Layer 5 of a small transformer language model trained on English Wikipedia (9 layers, counted from 0, width 96). Numbers have three digits each and are written without spaces.
Take only the direct path to the model's output, skipping the later layers: a vector added to the residual stream pushes a token's score in proportion to its dot product with that token's output vector.

Output vectors of the tokens that the questions are about. A number n stands for (n - 500) times 0.0027.
"national ": 355350390715426531659767581551485357494503426432508500677376538466488508491686518404290456447470559180748282350467490540398383605395522420578440320767448637686448343448721374549703483565677455557300472433558390327409322394568589500443437504396694533444440548212511410378457596628381478653
"=": 655715430685500382464536635635284435712458466609422541311784223416711554440579450274362907736467409436551715435495633482464291292535477655406715376612533569760383900210724495382525265167594426588819630417510547320458255532651541782652659521632500439711386557519565780663532335701080559209
"ent": 661729809358366665460266389590526537470405437600479577672719281352543387525480373583556330650372229609486536567591374446379417448497464415527442482462407606427368468526392444592489575487426405544591338452401539563648569415464713598578278194764635521410600565346575377462605706528459403294
"ally ": 432597692352364518572504306450294314515660496520714460775384469392590684441643679526500529377528348206397379399326617658549417550446437696597534580409787676496445543586690449575516363301385362213563459464672754396272577514428574460520307391492617497503504571414360528602352669364525549386
"ge ": 608235314704477446512349551426642469634450711564382505619681531534561476523601615432306364515297623221589465678572427348149496653353469796397329312810601517620473543267531483500670335386612510548585419439430675667476546705267332641718419597361601314373646543207598496455338689317408217593
"art": 280423468530642390366508417465538598488285751551246659726395517604397573369550330519396672487546665210462540530508442704425544493602459592530140526603655474581679546641589528596382493463620427430675326434333629379555552466364701496748568410629627746736558441486727534567445416382484468446
"ative ": 641596664695504367699564580496566392685644196509336585558463410246726326556420674482329712260544543302538395372365700485530240390305460500463359272433576801384454698400695592428600382628495244661542305477386526474359317496484388426582544444471246587496543615337396572398523492304478313524
"he ": 206532438536481634461153389689571611493408585353701738514641520597411663504671442674378554591413365106447340651568532392288483316388491467508705369437481338534455625473706438741393542641563627366235192386491348460349361605643600508593313311374762443663125318372304711519310552189582433589
"|---|---": 515488320411595291524635456554246554681623428584605589495513604359514539323544718346193437353363366363596557446362640500365316178310483415504216375399643402490582444619603711194582491588704430738454574512491820302467258430606398598652665096564407613691542306526559322485368474217185340759
"ang": 489757496469587566476439433469453546455413440503412548468500462330382557593369556370523469460476702395613571357490340509682593684494435473470610428618669425575547350537538599368654598567307474364393465476337776568497496355426575460573570445765428714610473234586527485517512513376601500579
"in ": 500562545564585559438318523676667639439298335507565418522579288698737608459482361706588358553624559500471585629609282453715312442527530531512508353595598575433405258395424516333462351623454666389486410420637471438557625443530356571536404658461642522562393688633343573470560587600617416579
"% ": 478407457667528462689558411344395339615560341587451367612708500328614465373408564442417448521503565500581461653300288605580220297251524641561690231545439330535658387435546695566500335681685332661658411382448559439419523478418584677492592588508350438658123412330238349548599418425399399359
"old": 179667422350416543486492511486304339473320565445504460582386562494532698614308719477504332680419456500591395546492339656497318345493472353418593511360533598591299481620594443539342430663454313541512389630402448305539375326571528529724533250829680664751453634533477482542664608294571510496
"ell ": 339555297491412529202663385375473323684489339532266500438607638626411629254585581507708633549569573365602203508367507524420399435473424349383318451543475731692566604328581568468807430463229494492504433546546424441628428486391535323613530416457746612379480510566415708395588381486659587368
"W ": 536410632699415442551611424583471323684486300463396574376396666509576582442652482445620389392400593609523468594386310458597462489481489330593623610763441376749576562420468534445482579608619296447464365573461305281586278480447523551621490642445474448720255286414337378423447685360390588332
"time ": 367600144443425614516744694417707298432656541579520588442527521492538539595335455694490487649321756217352325608564745541310192589316519624452594474377461478747400610382567638399817372516825542299473258545372495348273281488491800513819298398459662572713509426345518619515398687506485440504
"|": 612367633408691397494496430490507547605568615575520335504362680543542716404663631512370307537592385326654589646259410391628324370427535527578644421448381393594342527662592622303585594442380534663445605540669724614668377583489398746569312576544469688500519538594394347665600482609357375493
"two ": 232360363470425563503731295559380320422472496732525508488370694569657710525421522312479357423390300286476387223485548649466402500467534439587265485614488449484357376485746618726723457513722503372364385538382438393352352517573547535735360562617747491587384363471429473554480460565728400514
"known ": 024764282608609529338843365461526380475363365699523484427428512478593567478505573323518650255470763336786084354489633476322495361446510835458483167701624377281631941284701597484731301422226460485495320600577635477452421509946274588625241381500606319677672577340181652460348404585523404465
"have ": 637549515728246478336685239445306505438560656581597856574751505423698812316653454265542372304583395323610267431561446654388309291295498339504571106645475455500802658351303410782379522565455425348472522361350600607310580579294529565519557581649561623747533484412172429516546509408340373535
"W": 441364667657446460540500473573526582408609315515491576336365565543592482382689475579471458587452489490471525608583441405436574637599526399568550556543475556283629666509418540462366522588562307431380587508511406361536369336365513572568443526431469452591558433606614583606562596588442593575
"ical ": 491394549609583488482742611645244376671492523538628734744570405517721424212511525223491512599450799192542452302462575683463289667514467513544291484429487492411725475479536704631604346631545580745587496614504659544284567635584534446690579222421832383574636604350550481419519496315433348516
". ": 536391420370610549572291537291675403593561449490500483625612500484632392593458494571422542547640263639314374607500282436454537682593454579474596659454398449685611437605469611457399438703574425619591661435618597408429654614497436409436475406298446523500590427327438586536529447605640462442
"est ": 314338545451559524466657585215631424510663299176322391718592558585385582381604606554583378558476673209690620398375519424511369471493442497436379463676762571687521417235593346435649145549681310306359476314571570269554657439463645397633686430782510722379352297549665519460519598558532496472
"World ": 604607560698383536469717339528280478527544461451357473371504569655527514365628431405297380342426262214468525466553645512244250742451522493404604267788416847533556685565523448513574545485694550475378550658313218139631190438605694573792488696422474636554292440310483453342371450559397421615

Output weights of attention head 0. The head adds the sum of these rows, row i times number i of z. A number n stands for (n - 500) times 0.0011.
o0: 480521618526683540566560587539583434476520512538578635562409550420549639572627500530393532591602669497702517472468418508510564517542599682392535460456482598634524433513610421431407504529586356565754476481468544491556493395649487419485413355756515549516315574697544509554491527607513516603
o1: 449547560452426517503587436621511521374652660482548570391457428569314586492349646442366492608497633480739464495348543664448518526493338611369450529311463538523396409467455323619501386523595510393356506596525526538621364708409669368629484303608503504472435533341570370739398498417374465596
o2: 533571420417392398349445387418539441630688460473489460576350628374402582606457685413551327374629339425613405364248598417497418378398781492473398562515575384489480418498523381328355262577723599481640602372651760659426535491466295485585434451573419479584648352457425407658405517300281265577
o3: 512418436431435504584451560525616492610470506578431334547404500551683605635519503588512395359503507564462365492437495479545286389442442491581510404435420516608543502543434562507431476554408376336713509306578439423454488485605520548447413634637556582409584366514505562526437472640438582502
o4: 459520598413380598340634569520595425443574617490520440682590417429572422515398586437462595403466669507370593416487413654590536527486430450544410644412391485528486362565435652590384428366697495609603510468568433510433452626585552455474350586498521568577555566675557482583462393692335384357
o5: 505530368418611507560507561653319529430526517508560404820450498475512471587462615495566388410541527514558616549551436511594417379399407471579393474538416648500645440344492490471577577419438414511541583595357519425536483481454378724600592552605332547354506433391621531658509504669470590529
o6: 521580600663708548598362583496549581544475424534513549253503576381479409551433540515362522676526553659199471570529362597545559531765965462567722661385608488453536693596406453503373472568509474533593596540591453394468568569442418477360535657430714350565470622536582555450698741466721429477
o7: 471426524604550492367375479435423456467641529445415507724494630502602583428479690587484494549367426498505523471332569500568352270373313571544437391409581431532378333469355621523635441422545502429490458463396682509611284580483289466511466559616554641443471434482535369641540413581458406488
o8: 416685577605432328213371654501452323548478428416568539404342315409418419509396575456579422559498608503311740532533457448461404584495358454486691421359319425616580444540558416467440496490589624614515503559597665401493456674463606539490616527532436530543403548502462586528819667632482495567
o9: 597459456368611530546582550444578528443588734344488370621627633652355337519388482503491471388564426293466511634331567407430646489363475424562344602555481609369340310414713488408444390324636445669453551457334497678581482574532392412668605288346535492435606559229660279656340476635503440712
o10: 539658685510439548618534454530568630382616500542587499642476464491762516386484702508522617557702356337701515515553462682564380555563558580423430515529553525482499393488588592412342435428766503478572485491538510625564525552581373325503310494499516435682383513406678284742524441545663524613
o11: 642586643632532564603381511434641444601285356436472632258341470468456293454557322486369581613479610519591516325516433488489630677551480406562749520483412482656476566465653411548532495632321588444528628642558534434590573598502608595623422589304478444487612547670313652415485451493379464368
o12: 510547442623413557609614262667647620429385336507429478522492585463456286402509439423453631436473539605407520358535539564559389692549667494590528482576478570563615580592590468443520455438486398451334566578530397566419545361426451570372408620258634336457399524417538481469602491557586544450
o13: 596521441606473460368527541539458501576405418501397581437499451689461491431740455436458670557490469510766564563381651363493595474564460598530650538637419364690592726460418488545792603712363657553437436541517379466577457340478507647631524756442288498432622505578378616281645525550606617434
o14: 661422336559342441607503484587498475478445399439456433316447527605367537487474365689484506375328558385618514405583788371680624427306572580354503581745308549792423460340375223403532760506624621376457475401401439618655384482341755477550754464566430498407468469513435521449407549581284487454
o15: 681480451556521497627529653528350636562452177562367501342482695441394556632741507438389678486581509702590669628384557410586721695599455537513585553628357480649753675369527483435724457650360695493488574630596366481547514400560554570444531648457413648338570473575418764321508398472274742331
o16: 420373246448426547369622422603629432445493751588607551625648605616521505537589614650439245438457577677298430673602370565567390326380274481450536578516444527391475384529450370332635589559483500457651599462529591556429556546489638647562591422560524423541427455483560395437453723505436664489
o17: 409501698551442587447531527557347510433475350571516664496393511524488541490588471413519775641627422516503532245456495291578557364526660564538516526528485426478460707519422416527416491474550419469680691464663495643409480396860376205304586595483532511447538418794474445505661557565462499424
o18: 513467415636457431382520532502393457402432464479299500399562398451407464426602510303594647545472478826400598431407454387463654610606592575534508461671474666439646681367452421546554655508427532570595686623598474511433660329615560506297720603319435432454559531573438668342778535410473521366
o19: 430323585537391622583588483461446524675542207631385509455386496616550522353653554606417647492434374528610367535466657361340620593548604305526518508375559564506392496528557484601370630516475554443423452558746330512468515635498545363438624597499675417433492540503402635058513338388490591498
o20: 638371565549477467501376545642387629687520362530366558261643442547542567640478429497559699531402212801514453558493497272533690510647618376498619566605412465438702823481410528493540698886232575806618486576668383448605616484504457678383510592341390730384656302699195859142619562431577682252
o21: 476719434556571482544313541317613430432607415499509240747454457315536270374325631764535434382450560430344440453421561438709408450535512480467288370540647434495349256481526500461516435434734493418486540449538748491492365535557409379470550344471456374559554556489569237809391572653568364702
o22: 440462463332463626477514432609617367339679632540645515740677385423620566404450596382465377323552487356523512511537379642396308593449255523500568493375564552449424281709628483502385429418522386430432428424486404540349354560550519552527305439547535620400343683242540400658401406585486518591
o23: 472478448386463509510481459458567500446451528477485389663644571602404580459359684491526395519462505448453460460595395661619455519398119462586425365414502556369497425252372615312521589454337649457295398561459417640600515590481468645724567491414439533414550392393625412535376511426560492549
o24: 643411457400426682498598414529563583441412400635530560302430415531550462616565463562484667648327662539642423411513539543420482548464640429482420439518355498583769667563648484447414414647633568335484439470436469621440526500509483627504449516447604605584480505432480560545559523535495506363
o25: 418469410480340531663427564533374376507659437483489505610606535302527413529423428381462434508602546358673458388534526536553388487313451515644448369468625521472464501458575364506484499348573349337491394470331590710389348676490554551556590447535543462356419397513440414726362342479629447569
o26: 585487627594599483347416633421316529731533568692364533506458496489431623469534552516662275510488625485610640500350515475584328523495052540616441492530503313611255365301516401605630748497470539394551409422505659524510463589566600543509531586669430343510548455554488460580507543396401604470
o27: 541490479454466611437642390519699377428523585460624575478526529515309422453426409454397667288474531354333474575640350376450431607598579625580515505473536547587430452580599511448545392515499373590495472409631456622498539468481572611395542500508304473529390744479465531508559600562533485540
o28: 405604562478543530429376414466475451539538749466596464539555484456442420435301697479506304549396445405529480316631505746499212427476431478578435466368528463405496364550505399574456503296582329428492508527416801623374377644434524350623458312776499460670373570318633300687547414567509373524
o29: 667447561739369460549547503592430562435383155536317484153512570502539504501783232583476964597442541728436645500646544174389673680598527608520642477729252449596673849337305660671470648676273592568448337635613154352703539366659735744317653803391496535303432523673411845161810538479459629241
o30: 390289702455546507589479466462464437402452295686583463509591354517473626585456521596664516454432436300447347439626470391595231483266442498530549380506635315594579343552666490564482434599429357413482460415369409446571493656312465488415241470566563537493612579412461451558504341687339494462
o31: 502400476678344533662559482823520592637478514507473467391454440423549327502632412589424582499527585580644534431286576396475555696594521615532616566547605583374604406498404520512313445537456523548509644496545583460557640430426583416372382565479595212415520414396406649365682471639404581546

Each question shows a token from some text and the vector z that the head gathered there. A number n stands for (n - 500) times 0.0095.

"y": 526494452461522490430562505512512456532439493416438470400542541423585485439480530553477599550417
Which of these tokens does it push up most? "he "

"6": 503456506619542470511540532539639497452427509559468521440495543535440418474505581442507587535509
Which of these tokens does it push up most? "="

"10": 535551444464511531452489454506538476596508602507370488538466452580356505393637529654622492573463
Which of these tokens does it push up most? "est "

"e": 549476487500488519345510576449522458608520457452473530436515503440544538503445527515572586613454
Which of these tokens does it push up most? "have "

". ": 531454407461545480411605476528525496503430521411474448366548542436623419429455419547417606522379
Which of these tokens does it push up most? "he "

"st": 485426247478361400332622496560380565407612345400477499583406760467703437534495416615573396581665
Which of these tokens does it push down most? "est "

"ad ": 469438524580422521468372446545562609462463374597384548416690568474439546549497457452468635542536
Which of these tokens does it push up most? "W"

"an ": 492487508451465405493571676569398456689754585580472670568662584441438342669565186659551438565613
Which of these tokens does it push down most? "old"

"l": 558456482552464539449510500509558504474563488428514487452529527526504472474500550524497530516502
Which of these tokens does it push up most? "|"

"2": 486458510535509468489483563465528460510432481512536498458473518536480375406518510559545490532487
Which of these tokens does it push up most? "ally "

"#": 539434559493488493507512495520559432423447484476455516476503575572470544498528567437572458541508
Which of these tokens does it push down most? "World "

"ed ": 515432316535392464367596496558429542432551395383455517556445636506647466523524415586591416581641
Which of these tokens does it push up most? "ent"

"m": 506394494510515461531480546486554532498487463500514491545461510493483460446518540469465450519504
Which of these tokens does it push up most? ". "

"ro": 456451420429466494417501565550601509517567454443484497467485518475557520470451520521525553601507
Which of these tokens does it push up most? "World "

"end": 492493457436572402630575553583402516554351494450510516559527567467545341451609503563476447600481
Which two tokens does it push up most, strongest first? ". ", "ally "

".": 462477517565448537462553583371507507567336457524478523604397426470586568443580586481469608586455
Which two tokens does it push up most, strongest first? "% ", "have "

"ant ": 528430656457500511531478510521499398571522458305513470505425491625459387521504477562586444549530
Which two tokens does it push up most, strongest first? "|---|---", "ally "

"sc": 534464474509532436455521571524535460508540517469454535397483453581447447479539534482477492502522
Which of these tokens does it push up most? "est "

"is": 625572456472348520516583627303496523511434450383498434539516482449531494349411451424533551540471
Which of these tokens does it push down most? "ge "

", ": 513552471369280469447373289599530640532399649316423351473546506605411598479523504558699611609549
Which of these tokens does it push up most? "ge "

"oc": 507464414520372496447488556512355643427531477379466426509557628538599408507501503422565507578576
Which two tokens does it push up most, strongest first? "he ", "ent"

"a": 561468561458538585479524471566552381528513463397512507436550542483474540510528579515458530514463
Which two tokens does it push up most, strongest first? "|---|---", "two "

"\n": 557459480493430539529535467514523467469402479448462502547467489478513479496501355419540480496483
Which of these tokens does it push down most? "W "

"in": 470554521646452608562504533415566501348474490362476474481622387598518473415539474526512599560576
Which two tokens does it push up most, strongest first? "ally ", "old"

"p": 526555480368524538515515529544508564513525466519464488515465366430516451458398500451565568595326
Which of these tokens does it push down most? ". "

"ical ": 507483515567517582536526445430503514652552488469490538488475608572432373428382534611392648570501
Which of these tokens does it push down most? "|---|---"

"Sh": 497438470549463478469478543486557516517490492437496468481492530528535489471511538506509526547506
Which of these tokens does it push up most? "in "

"ation ": 483467441555365523480482584509338641417556526416480390522567642517588417496506527404542529571554
Which of these tokens does it push up most? "W "

"qu": 520525497488435546528472506460474510580497514469504508573482553535443528496513517524562463572473
Which of these tokens does it push up most? "ang"

"enti": 462442480439519596406382563488484517443437463461498520444517481544500494467552666501570444585548
Which of these tokens does it push up most? "ally "

"all": 547494493495537459474531566526520431477559513443441524399492439579459464505524531458467512500527
Which of these tokens does it push up most? "est "

"al ": 505449502495415487474427561450424508482454360340511377439496534566498403573571475462580432568475
Which of these tokens does it push up most? "old"

"L": 490448497494535495467501540523535473589461469423468489455479505480532524473475514539480518561435
Which two tokens does it push up most, strongest first? "two ", "ally "

"es": 488594483495368584495577672493616479553438636500467465556519426415612522464461558333581633585405
Which of these tokens does it push up most? "World "

"K": 553501615469477502510477498507509393454494487339508469476483530501405465536551517511513510528478
Which of these tokens does it push down most? "World "

"| ": 549476593562477521456486520483439422608511439452459514514461483548399436545483431586555503536428
Which of these tokens does it push up most? "known "

"–": 491542542507504502534501555552581547532467534516449504449413529547483540532605469570505535489541
Which of these tokens does it push up most? "ative "

"with ": 482560537480530460519446438460479467514453570346536422513544441690488567563538449521513464543528
Which of these tokens does it push up most? "time "

"1": 551567437451509540454493438506529487594519619498345482555471448573345517393644520655628483572463
Which of these tokens does it push up most? "est "

"ur": 494498478569493504510504544472576537466486479453497547493533563511488507428493554504522499481522
Which of these tokens does it push up most? "in "